Layer 15 of a small transformer language model trained on English Wikipedia (18 layers, counted from 0, width 128).
A neuron adds its activation times its output weights to the MLP's output. To switch it off is to set its activation to zero at one token and run the rest of the model.

Output weights of the MLP neurons that the questions are about. A number n stands for (n - 500) times 0.0013.
n60: 772,538,520,443,613,390,427,365,549,503,500,589,677,562,525,353,493,425,754,400,465,579,666,455,537,384,590,435,581,667,676,286,444,553,497,239,563,350,490,382,524,286,389,428,631,663,493,773,478,346,404,621,461,413,438,464,634,547,452,456,494,535,378,503,555,764,601,619,464,519,497,691,707,490,455,591,557,660,528,568,368,342,422,299,620,386,441,354,429,386,408,709,363,569,440,422,511,497,481,602,397,702,528,307,405,589,486,451,547,317,500,612,527,507,621,474,573,479,619,634,675,425,381,374,592,421,500,661
n65: 366,597,475,421,549,545,420,472,483,550,541,622,556,367,424,377,536,572,595,845,371,331,385,390,419,503,506,533,405,380,324,484,530,520,589,572,430,716,562,572,490,507,730,622,353,415,691,473,598,509,519,377,441,563,543,583,88,477,699,523,263,181,444,450,351,708,511,641,462,518,663,595,458,420,417,581,544,541,606,529,467,576,585,600,525,400,540,556,419,555,598,743,603,584,588,439,500,625,385,536,516,429,669,573,437,500,647,770,461,454,456,572,458,266,485,557,559,514,490,364,662,500,265,518,421,579,480,599
n68: 462,633,363,625,680,583,153,390,748,396,482,496,444,546,497,514,560,409,422,516,527,340,440,519,378,390,347,647,535,621,455,407,473,457,601,287,624,504,663,527,715,522,500,349,282,391,580,477,600,659,482,303,610,504,527,732,496,452,508,478,493,492,570,477,472,511,709,534,547,487,448,475,709,386,402,550,348,520,348,261,683,380,444,622,443,566,485,593,366,619,749,578,440,180,483,332,577,539,350,724,285,469,492,155,833,492,614,727,385,516,496,517,662,376,381,533,564,593,650,553,662,399,500,382,702,420,527,357
n102: 392,731,473,458,500,589,488,482,427,662,491,400,602,503,474,611,541,595,559,683,497,691,484,424,666,546,603,525,532,393,395,358,789,539,606,680,406,544,509,578,528,466,549,447,594,494,395,532,497,562,458,431,415,509,374,301,547,574,594,447,411,462,570,638,540,362,516,450,403,399,457,488,610,698,391,567,335,714,704,457,345,379,349,465,515,621,462,447,453,439,584,532,513,414,437,371,455,283,538,213,488,271,372,514,673,469,412,253,556,668,509,528,280,571,314,530,545,400,453,541,603,500,614,517,683,485,494,569
n116: 629,430,365,616,408,786,699,524,408,423,559,486,583,533,276,467,649,526,443,636,623,455,534,617,568,447,630,514,515,515,529,428,162,537,522,514,574,473,391,360,304,421,560,713,410,545,542,624,450,391,702,307,383,460,522,485,276,357,369,169,633,474,470,326,414,595,456,690,700,451,364,426,426,620,529,500,579,594,676,651,522,357,543,537,617,640,408,374,446,500,483,380,573,722,447,780,604,510,384,495,230,563,511,724,461,529,376,276,572,504,649,651,305,563,402,708,529,545,417,580,391,421,559,484,396,465,470,453
n175: 602,496,297,478,492,750,653,311,533,456,497,704,404,536,275,552,547,493,482,507,541,560,681,688,437,302,693,590,504,295,550,520,722,670,550,652,500,396,412,444,590,372,528,304,645,248,545,355,321,244,493,497,598,609,536,545,488,479,565,468,432,504,544,310,211,476,484,461,503,568,337,533,430,483,464,507,418,437,674,599,583,662,231,464,602,559,500,444,328,705,332,511,529,484,404,235,445,646,480,534,687,478,636,555,702,439,475,500,330,608,414,650,451,500,683,252,382,533,561,370,611,592,538,439,568,386,460,457
n189: 342,486,740,398,365,393,523,649,532,446,520,387,651,578,555,375,472,507,570,264,529,509,437,671,351,445,440,458,580,694,552,497,504,431,690,616,476,302,520,386,468,469,597,467,639,427,343,544,710,596,486,389,408,321,624,769,634,455,514,521,610,418,665,323,602,477,500,738,626,433,580,441,631,555,504,738,307,339,383,378,725,585,538,324,557,549,625,488,689,479,544,537,716,423,617,565,536,584,503,586,387,335,739,504,632,648,514,632,354,651,453,683,541,562,634,639,443,591,620,393,581,325,762,430,479,520,373,359
n206: 493,368,443,536,466,671,739,639,347,306,517,504,469,539,578,542,373,485,423,713,467,397,404,550,624,524,364,535,507,877,639,423,518,591,496,573,541,602,500,566,320,451,849,530,555,489,534,588,683,431,653,493,515,461,496,463,424,583,518,490,397,461,536,539,349,493,451,346,395,303,674,582,459,510,366,493,533,770,314,622,504,398,618,686,741,539,314,520,374,611,412,303,405,500,377,645,457,607,467,595,476,532,597,395,474,444,514,647,625,557,588,343,507,511,464,595,255,649,521,419,602,214,547,450,287,328,716,398
n237: 530,545,409,641,461,507,449,497,504,582,620,489,383,381,429,487,541,439,471,653,538,614,461,370,723,471,483,566,723,645,300,684,746,492,584,483,319,404,500,489,515,420,294,593,599,602,291,550,613,510,592,584,412,686,567,527,608,446,459,558,486,659,424,463,279,245,573,653,454,475,591,565,454,486,412,628,534,378,572,449,641,578,330,459,420,581,690,442,655,339,475,702,643,500,371,444,312,458,635,490,585,433,308,431,762,518,181,706,931,276,514,437,715,364,671,518,372,326,584,666,526,336,408,490,602,525,579,412
n241: 609,328,483,489,460,605,513,526,486,482,427,382,672,602,394,475,580,551,497,58,622,497,420,444,480,581,529,531,275,280,576,549,444,443,462,536,242,400,598,471,625,497,636,526,550,597,326,532,463,399,553,642,435,416,514,442,289,790,636,538,769,570,461,695,668,347,584,441,520,384,438,526,412,517,368,404,428,489,460,452,359,560,288,563,243,554,292,512,458,940,480,414,587,392,135,602,657,556,379,509,470,553,375,492,578,566,479,251,582,578,434,639,436,493,423,437,658,496,438,654,413,538,473,668,524,600,646,528
n254: 290,334,363,518,240,532,516,562,521,550,530,514,646,355,448,468,598,504,604,215,406,553,493,436,449,571,556,594,396,533,590,497,411,630,343,398,507,758,375,493,636,476,548,636,507,457,571,504,496,559,621,780,211,401,507,387,561,414,602,809,500,546,565,493,575,447,700,615,537,711,379,676,667,473,472,654,460,467,475,649,589,591,528,333,347,503,564,217,618,437,547,402,451,423,626,420,392,341,589,802,365,382,665,431,422,647,620,626,517,635,624,386,705,579,425,654,369,536,685,507,392,542,652,390,455,607,500,458
n255: 342,752,626,626,632,395,462,357,507,795,587,426,607,412,528,654,578,507,507,352,444,509,578,422,553,585,541,476,403,377,400,478,589,472,487,510,376,248,459,528,443,500,500,415,622,643,490,836,593,443,536,580,493,606,510,391,511,523,442,587,411,609,544,378,453,408,541,651,604,360,460,761,431,507,453,366,622,594,671,457,568,484,507,274,490,537,387,470,509,230,300,521,368,518,472,449,590,478,592,336,591,637,424,277,277,648,411,505,507,489,406,521,273,566,347,542,479,643,208,544,507,487,406,678,741,516,604,483
n295: 693,461,524,333,478,403,409,625,425,575,473,693,552,773,429,503,606,386,510,705,478,640,400,525,621,561,421,475,572,434,764,420,625,529,420,546,541,762,417,379,539,503,331,518,685,442,605,686,530,549,382,597,706,663,698,580,336,351,465,437,649,581,438,475,364,622,688,622,422,402,521,405,596,585,574,669,623,362,664,364,447,466,559,650,593,416,479,571,543,611,524,700,447,336,477,607,381,420,603,325,602,618,514,365,511,447,387,505,403,323,480,529,579,695,810,682,513,489,521,327,381,249,463,525,528,460,435,324
n296: 668,485,517,552,492,572,470,466,416,639,445,565,614,482,543,281,691,331,354,478,707,519,515,449,630,531,300,522,548,448,663,503,456,533,507,459,483,503,321,429,579,578,803,576,266,671,358,440,511,551,410,445,725,380,565,593,434,489,764,543,385,641,386,770,670,561,370,457,455,376,504,396,465,874,590,493,522,481,333,617,602,431,553,467,374,569,606,448,635,549,810,318,442,546,474,664,566,629,622,427,729,452,393,445,469,486,460,619,553,538,424,627,339,541,653,410,455,307,346,475,453,753,459,494,436,710,518,482
n297: 387,643,309,595,597,275,536,550,473,336,585,672,341,488,461,535,577,304,288,444,756,415,331,430,740,493,381,611,402,731,428,355,585,429,561,442,407,703,561,440,362,602,496,605,536,492,637,357,573,378,474,409,408,624,596,492,492,666,265,314,424,554,264,289,681,230,659,428,230,457,678,603,615,414,496,465,373,595,349,519,465,596,462,512,489,426,516,341,672,742,544,563,488,294,461,296,559,642,551,319,674,582,492,340,533,500,434,605,606,590,482,503,638,378,518,258,814,271,584,465,489,466,371,562,329,555,488,450
n317: 729,428,388,500,404,386,441,588,390,271,612,575,589,542,656,490,568,198,392,508,396,437,575,553,452,493,511,481,620,469,715,514,645,287,493,680,620,644,606,567,447,400,736,670,438,655,638,726,508,616,580,557,630,580,458,473,606,300,477,507,649,542,633,632,395,514,373,403,351,685,533,601,628,781,481,535,294,519,512,422,466,717,452,508,675,663,530,479,606,302,601,764,628,280,434,537,427,528,322,992,489,270,496,575,544,470,413,246,392,697,745,415,471,434,612,442,373,473,605,511,485,452,504,406,347,482,692,530

Each question names a token from some text and the token that comes next. It shows the activations a of the neurons there, in the order above. A number n stands for (n - 500) times 0.19.

Then comes g, the gradient of the next token's log-probability with respect to the MLP's output, scaled to length 1. A neuron's effect is roughly proportional to its activation times (output weights . g). A number n stands for (n - 500) times 0.00073.

"S", then "emin"
a: 500,392,510,498,501,500,500,591,500,504,504,469,500,523,499,491
g: 566,532,165,647,333,644,370,639,565,438,504,556,485,589,423,633,630,430,515,460,538,578,641,480,384,560,631,320,550,515,718,217,690,331,437,474,264,611,422,479,264,623,607,457,535,514,434,594,271,718,495,337,450,557,495,532,288,559,289,591,712,671,585,549,567,220,653,437,457,521,349,410,416,510,339,406,703,701,635,521,529,488,503,530,617,484,457,761,383,569,435,425,383,359,396,319,477,491,391,649,460,433,561,549,484,469,353,428,479,546,335,414,554,650,582,468,409,513,396,474,703,520,462,652,609,263,583,632
Which neuron, switched off, lowers the next token's probability most? n65

"Reg", then "ul"
a: 499,507,501,500,499,494,500,378,500,503,501,500,499,221,499,500
g: 494,474,372,450,583,709,590,649,517,461,335,242,436,414,406,457,475,478,580,490,356,517,562,515,518,545,342,400,427,426,467,392,575,601,449,476,409,543,532,808,425,419,394,466,232,691,648,572,461,875,685,423,449,420,566,680,632,713,321,327,510,422,552,362,418,500,360,557,549,194,568,260,495,458,461,700,534,549,523,643,483,504,403,474,630,382,443,528,557,475,473,540,522,418,509,475,600,532,442,514,522,605,668,743,655,430,362,501,612,400,667,639,478,359,537,415,456,203,583,705,560,112,408,565,521,387,442,536
Which neuron, switched off, lowers the next token's probability most? n296

"le", then "b "
a: 507,398,498,498,503,506,501,369,501,501,500,501,499,501,505,499
g: 531,345,616,236,319,455,620,523,458,413,528,687,458,258,638,540,279,601,500,468,436,259,494,605,479,610,305,611,522,491,376,630,495,702,411,537,386,540,675,359,476,641,243,430,583,551,603,383,430,598,255,337,359,519,697,597,518,445,542,398,521,700,449,676,456,581,460,716,518,508,534,657,600,388,217,511,415,480,322,412,410,297,388,675,512,393,407,611,382,431,402,459,506,412,533,460,490,451,340,294,428,512,315,382,583,594,541,576,421,497,477,435,692,254,469,582,475,346,446,473,476,537,420,668,541,703,462,194
Which neuron, switched off, raises the next token's probability most? n65

"or", then "ation"
a: 501,541,498,517,500,500,493,500,500,499,500,500,496,500,500,500
g: 441,660,601,452,641,720,493,522,396,457,365,663,637,632,554,772,664,548,562,479,439,552,565,340,522,338,460,522,506,612,441,275,603,607,431,459,746,535,419,547,598,535,489,635,443,720,383,587,623,777,607,732,298,535,403,700,253,604,484,340,246,612,453,524,601,634,612,511,518,417,505,483,639,312,556,352,335,526,671,619,507,575,599,691,497,491,431,424,435,618,474,659,343,605,455,557,635,361,568,496,621,401,632,661,343,445,461,533,463,621,539,558,216,312,760,684,660,535,504,468,558,678,496,471,585,440,560,499
Which neuron, switched off, lowers the next token's probability most? n65

"or ", then "no"
a: 503,529,499,489,500,498,472,498,520,501,499,500,497,502,506,500
g: 591,324,476,639,425,578,406,531,309,671,666,724,615,725,627,276,423,678,569,522,518,533,534,425,557,608,436,394,507,632,469,680,513,492,573,573,636,344,512,601,439,343,398,619,471,457,580,570,710,508,659,663,433,457,327,730,559,485,700,474,677,685,673,495,506,671,496,693,515,370,567,364,495,655,501,371,444,300,466,492,559,682,533,656,712,602,491,702,604,442,566,610,415,478,405,489,458,528,368,387,608,438,508,458,565,460,500,329,567,385,715,307,365,528,756,705,420,568,357,440,261,619,634,479,474,409,242,352
Which neuron, switched off, raises the next token's probability most? n189

"On ", then "5 "
a: 496,500,491,371,492,500,555,530,499,480,611,500,458,502,500,490
g: 246,438,524,536,312,377,528,406,735,374,642,541,440,328,471,479,404,628,456,703,402,642,412,591,515,712,416,591,254,528,611,415,565,484,312,786,412,523,589,520,530,460,318,476,423,515,717,532,707,663,494,401,492,380,417,313,451,499,318,530,611,404,553,322,583,547,591,596,498,838,544,621,628,464,447,449,585,467,621,414,546,406,280,597,500,548,610,506,834,498,431,501,695,388,417,505,621,597,240,432,427,549,594,468,682,559,521,564,486,668,577,440,375,580,414,531,379,795,342,618,358,519,454,480,583,588,319,454
Which two neurons, each switched off alone, lower its probability most, in order? n254, n189

", ", then "only "
a: 490,500,496,452,502,500,512,496,501,499,496,502,493,497,565,439
g: 391,556,674,456,530,418,628,329,624,453,557,299,425,511,489,418,568,566,295,528,618,578,544,633,304,278,514,388,576,269,494,590,390,690,671,573,561,320,589,423,425,533,478,528,379,642,178,436,609,582,563,375,455,607,537,525,495,355,456,849,521,576,472,594,480,578,441,522,564,322,589,396,391,720,539,469,591,480,243,607,830,457,380,550,364,373,501,626,592,547,474,629,379,527,570,543,336,370,648,397,473,522,658,643,553,396,681,449,640,465,501,407,465,401,450,341,436,763,695,469,538,469,389,681,496,397,195,517
Which neuron, switched off, lowers the next token's probability most? n317

"by ", then "V"
a: 499,498,454,481,498,498,588,516,501,588,498,494,496,503,684,522
g: 622,514,529,558,400,623,709,593,718,628,669,438,449,710,265,451,375,386,558,516,497,404,466,700,572,406,464,226,345,499,450,401,502,433,531,543,392,392,622,484,596,483,263,677,741,592,507,347,548,475,677,772,293,530,533,603,502,546,553,709,466,619,629,557,592,429,648,381,443,628,636,567,472,524,541,578,491,617,665,495,488,697,486,461,467,604,251,317,582,530,426,356,680,473,344,439,615,524,568,410,675,603,692,641,522,579,572,566,473,661,434,412,503,403,378,579,534,602,373,720,320,723,554,416,241,723,473,591
Which two neurons, each switched off alone, lower its probability most, in order? n241, n297

"a ", then "lic"
a: 501,500,502,511,193,481,498,499,498,504,501,557,503,498,500,551
g: 331,661,399,421,304,314,465,497,273,708,524,456,535,464,395,453,550,418,571,508,593,448,399,426,338,569,711,644,564,364,391,552,527,491,310,439,532,669,443,637,487,560,403,348,553,644,543,547,570,577,623,588,685,446,568,481,581,222,455,560,320,539,728,393,398,426,404,561,605,481,331,385,586,564,425,273,487,519,522,692,473,434,457,446,661,266,517,494,791,434,472,445,546,557,522,532,517,213,356,459,606,523,393,367,392,423,610,482,534,495,511,562,660,391,711,757,357,360,123,309,613,335,610,477,319,488,490,611
Which two neurons, each switched off alone, lower its probability most, in order? n255, n116

", ", then "S"
a: 499,500,501,485,502,499,500,505,518,501,497,498,426,500,514,501
g: 494,366,458,471,496,438,478,345,521,568,434,209,303,457,372,331,415,366,375,534,402,293,506,565,707,681,496,688,376,395,599,691,344,552,554,296,368,423,526,465,508,331,556,556,568,462,407,636,539,810,718,276,354,381,543,457,560,504,334,578,333,254,543,594,531,389,540,784,618,363,638,370,522,580,532,694,588,666,435,580,532,394,628,499,478,368,609,660,429,493,545,553,777,453,526,521,504,527,412,496,452,554,512,596,594,541,434,527,403,519,529,558,329,345,534,488,404,575,245,571,343,659,526,747,353,318,391,674
Which neuron, switched off, lowers the next token's probability most? n295

"when ", then "D"
a: 498,500,495,437,482,497,589,498,501,511,773,495,442,505,672,491
g: 660,541,500,567,651,219,445,447,477,544,393,489,785,527,546,461,533,180,327,498,394,568,423,417,533,581,449,356,390,518,481,503,724,455,654,595,470,723,601,467,546,596,475,679,586,550,579,338,498,450,546,487,506,519,679,526,493,745,592,639,509,673,517,655,433,175,784,421,576,406,528,416,394,568,387,496,726,456,371,597,505,525,492,289,439,469,486,404,311,463,340,463,735,554,500,639,450,612,400,471,487,715,621,404,638,494,498,571,388,606,666,510,554,443,514,484,631,521,503,554,166,750,562,658,459,402,765,579
Which neuron, switched off, lowers the next token's probability most? n297

"f", then "ai"
a: 496,525,500,499,521,369,500,497,501,499,506,498,504,495,503,500
g: 448,300,613,601,520,629,462,507,316,722,326,323,598,630,592,547,689,357,532,538,667,651,628,375,764,567,393,532,469,345,436,188,748,646,395,603,533,722,399,611,522,506,427,541,597,500,344,507,663,426,599,472,534,617,379,290,301,363,562,510,530,482,505,746,479,316,446,628,622,615,381,361,242,586,470,539,403,536,575,406,456,433,488,398,441,502,660,479,326,446,601,622,511,541,658,324,585,371,390,508,728,565,402,390,694,448,223,637,471,616,409,450,273,554,598,583,630,551,622,617,549,611,535,493,501,528,576,530
Which neuron, switched off, raises the next token's probability most? n175

"the ", then "G"
a: 468,496,498,472,481,500,499,511,499,685,498,502,500,500,515,498
g: 707,283,574,558,545,430,426,590,711,582,453,391,493,393,562,449,464,355,293,462,225,693,418,445,762,431,419,387,226,506,446,544,492,570,612,486,397,398,482,640,601,591,388,736,624,518,469,432,492,495,426,565,650,531,527,449,503,680,502,741,526,576,579,522,446,163,654,469,531,514,511,520,538,539,298,640,199,395,463,378,480,505,456,412,408,446,440,415,324,486,375,461,653,520,584,750,418,703,403,499,312,364,456,516,584,556,354,668,369,606,451,562,592,436,462,418,590,437,602,490,239,470,393,570,488,576,900,555
Which neuron, switched off, lowers the next token's probability most? n241

"of ", then "the "
a: 502,499,484,478,528,501,510,503,501,656,510,506,418,500,588,503
g: 291,397,496,484,457,522,505,681,210,631,484,449,468,365,691,587,485,691,471,597,404,437,401,477,486,285,709,507,412,488,538,561,570,441,292,547,434,471,298,473,200,515,357,574,465,363,381,478,425,538,540,333,533,550,511,383,247,500,593,126,557,607,554,534,299,699,576,488,413,546,559,589,706,503,430,411,381,389,329,476,428,468,382,585,437,417,601,629,703,494,645,512,590,491,296,647,551,627,608,591,400,543,459,586,328,537,431,400,593,364,217,282,518,701,491,444,740,460,418,464,724,443,667,563,520,592,641,587
Which neuron, switched off, lowers the next token's probability most? n241

"married ", then "cou"
a: 267,493,566,461,373,501,500,500,500,597,477,495,503,503,587,524
g: 517,477,488,412,408,517,513,581,390,362,711,644,371,448,544,612,410,216,626,654,419,459,269,703,640,506,448,599,406,289,392,398,515,470,550,638,455,644,596,265,472,660,537,535,403,641,498,435,425,561,560,577,619,495,349,357,793,522,423,495,464,537,348,554,512,411,749,617,659,504,496,464,181,568,733,416,600,554,555,589,640,616,428,501,541,592,584,584,378,574,402,412,793,532,477,463,653,682,557,393,629,553,552,539,701,396,482,467,545,452,549,337,627,411,534,592,363,702,553,662,410,644,362,347,512,559,121,533
Which two neurons, each switched off alone, lower its probability most, in order? n60, n297

"S", then "ung"
a: 499,501,506,492,500,499,501,602,497,511,501,489,500,500,499,502
g: 320,548,636,481,491,643,531,517,398,97,385,360,644,396,383,514,401,330,664,547,414,446,381,281,402,372,585,667,645,608,551,549,607,608,395,505,582,477,396,483,596,418,430,470,439,603,661,530,606,369,487,527,746,398,478,544,507,436,402,474,464,582,530,452,502,247,565,753,395,580,636,362,496,439,264,403,582,590,300,425,441,601,546,552,504,374,525,521,474,529,685,577,427,760,544,508,563,342,492,471,400,333,155,434,566,403,384,618,585,456,685,580,519,643,408,500,233,492,392,418,372,275,613,538,801,407,388,434
Which neuron, switched off, lowers the next token's probability most? n206

"her ", then "law"
a: 432,499,505,515,371,500,500,500,500,537,512,502,497,498,493,492
g: 674,794,520,533,486,503,526,726,514,630,485,490,600,690,645,409,481,698,503,380,632,487,565,469,553,810,482,300,655,397,430,677,618,600,404,479,413,765,497,422,435,482,540,338,596,580,617,576,694,435,448,466,325,473,516,445,460,476,377,343,414,637,525,550,591,583,516,513,493,455,284,423,557,573,650,272,503,429,500,473,455,410,433,445,416,392,753,391,463,536,635,367,467,586,410,357,615,511,726,639,411,522,284,425,457,417,213,425,468,407,676,605,487,372,648,408,450,470,222,558,479,462,539,449,667,165,739,369
Which neuron, switched off, raises the next token's probability most? n60

"to ", then "201"
a: 500,500,500,502,506,500,613,509,504,503,527,504,501,501,500,477
g: 516,469,680,586,598,764,449,393,540,457,599,531,328,600,540,465,568,374,579,647,599,598,617,671,268,445,608,502,561,620,638,487,734,383,528,527,529,577,606,252,518,475,609,414,491,574,357,524,289,638,538,613,491,392,335,373,574,452,631,632,710,623,522,546,512,479,387,507,605,311,650,267,501,602,572,491,255,531,530,612,438,705,535,554,400,512,469,690,390,460,608,390,644,573,791,472,653,377,501,515,514,574,573,183,427,754,597,499,599,687,538,546,561,480,555,304,774,510,479,470,540,325,686,322,451,536,545,261
Which neuron, switched off, lowers the next token's probability most? n189

"at", then "ur"
a: 481,509,496,500,499,490,500,502,500,527,500,494,520,308,511,500
g: 497,467,508,635,670,631,575,340,480,601,506,480,569,444,377,609,656,406,528,541,492,455,515,605,397,537,182,576,744,420,263,439,299,420,493,536,512,561,426,519,598,373,557,509,466,409,581,629,550,551,578,546,579,672,590,679,665,415,293,647,423,204,350,446,550,721,291,263,519,549,512,292,459,431,446,418,372,733,656,463,554,376,416,473,288,456,413,456,347,616,649,397,660,563,791,439,594,369,545,583,630,569,604,496,542,294,181,525,476,601,435,582,426,282,426,601,459,349,404,684,590,475,368,516,533,343,591,462
Which neuron, switched off, raises the next token's probability most? n296

"ang", then ", "
a: 493,500,500,501,504,500,497,497,559,500,499,500,499,505,501,500
g: 574,473,591,553,479,534,619,537,379,454,610,454,478,307,491,616,377,576,358,477,589,383,582,561,431,375,591,664,532,538,428,569,488,567,632,572,366,451,384,453,626,512,413,540,828,518,550,605,457,644,554,436,257,460,495,413,399,498,537,455,450,423,466,463,511,494,487,705,401,604,699,712,725,487,579,727,581,582,404,462,511,672,442,371,624,592,334,606,597,537,318,447,655,598,421,599,727,561,519,619,371,356,663,454,554,232,443,709,475,60,755,559,480,330,490,370,301,563,498,363,435,415,812,625,606,477,527,324
Which neuron, switched off, lowers the next token's probability most? n237

"an ", then "ec"
a: 497,513,499,503,514,501,503,617,499,581,543,479,507,498,485,499
g: 308,697,535,274,427,461,488,591,547,314,495,413,447,420,636,708,526,613,405,456,386,382,522,339,342,752,468,690,416,503,541,537,353,468,492,229,321,614,413,768,454,534,578,636,674,500,463,539,430,393,492,512,511,482,509,474,541,410,524,483,445,474,655,447,405,583,460,513,422,662,507,649,659,459,840,544,638,433,411,404,412,505,604,458,486,390,462,497,505,472,515,511,554,526,200,336,602,575,288,483,167,399,572,761,658,491,322,475,648,627,477,579,472,522,300,438,473,543,351,433,373,257,598,331,585,644,239,410
Which neuron, switched off, lowers the next token's probability most? n254

"out ", then "from "
a: 500,500,495,444,500,509,501,502,500,498,577,501,517,535,500,535
g: 477,407,514,718,423,458,546,515,519,403,556,477,713,494,484,496,851,604,666,478,633,452,582,603,728,817,809,639,542,341,669,529,475,651,615,397,406,530,653,553,673,384,381,472,452,520,522,433,346,676,442,325,494,421,446,663,455,470,468,524,251,311,487,324,573,523,520,377,661,431,396,638,441,690,538,400,682,520,590,557,583,349,514,234,435,370,507,426,521,544,431,529,462,683,425,561,420,486,562,562,544,473,372,433,633,473,714,490,401,434,650,463,514,506,586,375,727,362,871,367,510,556,428,643,394,372,631,535
Which neuron, switched off, lowers the next token's probability most? n254

"par", then "ish"
a: 505,506,488,502,525,500,503,473,500,540,500,497,434,485,498,501
g: 402,613,558,763,340,499,581,596,572,562,452,359,361,392,381,209,482,422,476,561,453,553,478,478,640,344,590,477,416,458,464,576,455,742,520,322,261,601,437,558,553,505,639,530,375,706,380,460,481,519,601,652,526,506,718,582,470,420,251,585,584,450,434,465,730,329,360,398,477,605,269,727,404,380,425,624,508,660,310,420,481,441,618,451,579,493,514,484,654,558,452,341,625,878,592,524,496,470,501,605,506,449,424,429,520,499,415,592,487,528,712,650,354,458,667,362,689,749,684,500,678,720,510,306,453,530,441,647
Which neuron, switched off, lowers the next token's probability most? n295

", ", then "Ku"
a: 500,495,500,468,499,500,493,499,499,638,525,500,486,542,500,510
g: 592,626,484,642,488,377,305,424,622,383,478,586,628,524,567,507,590,341,506,508,348,556,483,654,551,577,503,478,523,592,648,659,592,531,658,754,581,535,540,698,607,559,519,659,450,741,333,607,567,386,443,575,598,477,459,528,600,850,571,529,392,481,568,521,446,314,720,569,341,394,398,467,638,444,339,449,629,391,763,473,610,366,494,421,505,323,309,650,346,446,378,559,753,703,612,524,594,527,423,513,557,583,426,591,502,485,651,621,694,729,407,570,560,566,330,460,327,679,515,477,268,549,310,584,595,608,602,806
Which neuron, switched off, lowers the next token's probability most? n241

"the ", then "name "
a: 500,498,497,436,487,497,500,503,500,642,499,495,499,502,500,496
g: 591,410,642,303,464,406,373,193,305,689,451,572,362,725,249,373,621,413,444,485,628,558,521,414,463,543,445,652,557,291,620,352,407,394,739,645,693,601,485,490,559,409,704,365,478,409,544,554,550,412,389,659,495,407,407,602,430,345,615,780,319,440,400,313,337,590,648,524,399,457,467,510,405,394,411,377,508,408,472,456,400,365,601,611,347,501,435,658,684,477,485,589,391,519,289,483,436,373,296,460,361,412,466,566,548,614,422,548,518,465,472,616,303,448,288,665,436,581,635,422,722,572,578,482,278,398,350,647
Which neuron, switched off, raises the next token's probability most? n102

"Since ", then "200"
a: 499,499,573,476,502,501,835,498,504,466,618,499,487,503,471,545
g: 834,634,631,682,519,580,554,540,593,556,444,547,493,440,635,340,515,340,560,572,243,521,338,585,444,718,436,323,432,512,446,421,603,589,347,548,627,498,658,731,780,683,452,550,484,573,483,384,544,487,380,535,339,490,422,652,463,568,572,683,319,585,535,420,308,606,560,570,507,452,421,425,435,475,555,432,558,632,598,334,651,304,606,535,582,421,589,527,309,574,422,584,485,325,497,567,576,665,340,395,581,642,540,417,441,559,700,534,364,405,596,630,404,556,345,679,247,616,688,470,308,743,361,243,499,386,577,326
Which neuron, switched off, lowers the next token's probability most? n68

"est", then "or"
a: 504,499,606,496,502,567,453,501,500,498,502,496,489,500,501,500
g: 571,493,450,512,616,584,355,331,546,708,634,517,346,532,328,586,496,561,366,424,463,227,676,600,453,528,394,484,454,632,484,642,127,354,304,571,661,352,485,461,599,534,491,646,537,436,452,488,369,577,536,381,609,261,464,483,419,450,335,473,630,420,429,409,505,631,690,343,528,581,422,721,529,393,567,484,214,471,496,549,686,493,590,643,412,686,474,291,500,464,604,726,725,571,440,471,635,423,575,448,375,807,590,493,722,380,564,457,581,649,381,459,409,726,448,434,617,621,419,581,623,366,555,443,307,367,394,436
Which neuron, switched off, lowers the next token's probability most? n68

"ung", then "ai "
a: 493,500,498,505,349,500,494,496,753,504,501,538,500,500,498,500
g: 481,359,484,639,362,335,471,682,356,668,224,477,664,576,376,581,517,425,533,582,479,623,456,498,584,428,424,340,400,312,587,403,650,318,252,383,613,715,490,828,402,506,525,478,446,514,412,532,576,328,484,502,486,714,481,290,361,320,464,546,452,621,620,815,268,499,416,638,538,507,385,480,308,701,462,581,509,367,431,536,314,589,575,487,579,512,612,456,272,570,590,561,751,531,677,419,626,454,420,532,676,640,496,470,615,408,481,395,322,787,497,702,470,535,598,609,597,555,654,547,414,461,481,561,619,462,591,489
Which neuron, switched off, raises the next token's probability most? n237

"Le", then "ila "
a: 504,499,506,499,501,496,512,390,503,500,498,486,499,501,500,504
g: 586,623,217,694,467,563,455,321,672,692,604,485,468,605,555,323,589,512,603,628,574,494,507,504,608,611,440,584,528,550,369,621,604,636,481,425,335,416,510,452,286,472,441,667,467,579,548,487,442,320,660,394,615,368,397,449,652,486,356,371,601,284,588,459,401,634,350,371,335,242,311,565,305,376,252,599,449,450,484,450,269,513,342,645,690,302,350,392,497,571,425,336,523,453,392,315,560,365,326,450,468,483,414,337,343,565,315,657,502,461,413,721,348,434,308,666,516,471,664,486,552,441,408,330,479,529,370,619
Which neuron, switched off, raises the next token's probability most? n206

"K", then "ep"
a: 500,499,478,498,502,500,498,500,497,499,500,498,499,503,502,501
g: 643,547,390,342,633,641,539,483,694,386,411,426,549,618,403,607,568,410,585,457,512,428,520,471,570,736,466,408,636,465,459,482,550,356,551,536,619,477,795,621,654,591,744,464,616,746,474,424,348,670,637,729,570,321,503,388,710,421,468,384,320,526,470,528,452,660,369,354,421,512,652,522,545,323,726,543,734,511,648,391,337,631,672,714,458,546,447,632,536,366,641,452,526,293,400,385,666,500,540,546,379,441,486,477,442,505,558,566,683,356,284,445,508,756,278,599,585,415,527,587,755,369,599,411,616,560,567,407
Which neuron, switched off, raises the next token's probability most? n68

"Car", then "min"
a: 500,500,497,478,500,495,499,500,502,503,500,481,502,497,500,499
g: 524,547,486,519,565,304,567,616,629,448,346,408,380,545,563,477,515,549,482,342,572,296,448,440,497,525,517,810,700,271,522,590,433,554,287,641,495,439,541,547,890,451,566,286,517,595,472,331,368,443,468,597,482,545,640,519,680,659,384,451,584,394,577,639,801,785,680,467,689,564,569,474,653,554,297,497,600,334,312,631,465,669,503,506,466,567,397,532,689,463,604,496,481,456,384,378,435,615,499,491,501,771,620,559,346,565,394,483,581,334,571,434,314,484,506,587,639,335,458,514,564,550,207,562,596,307,409,511
Which neuron, switched off, lowers the next token's probability most? n102

"J", then "ose "
a: 495,496,500,505,501,498,502,499,532,500,500,443,498,498,499,500
g: 598,567,374,431,644,460,410,446,277,474,335,328,479,233,548,535,552,629,545,634,540,281,650,494,553,418,600,460,455,479,522,475,428,564,571,364,451,633,500,663,613,607,439,521,290,473,719,668,448,563,517,414,660,598,661,759,499,399,350,391,397,303,608,793,480,216,500,677,286,584,604,284,448,554,336,788,295,651,496,395,486,506,458,562,662,588,690,477,372,527,445,706,736,453,542,412,500,421,347,592,612,692,447,736,546,423,522,445,470,477,489,475,364,557,346,434,457,627,411,637,523,594,560,414,662,434,499,477
Which neuron, switched off, lowers the next token's probability most? n255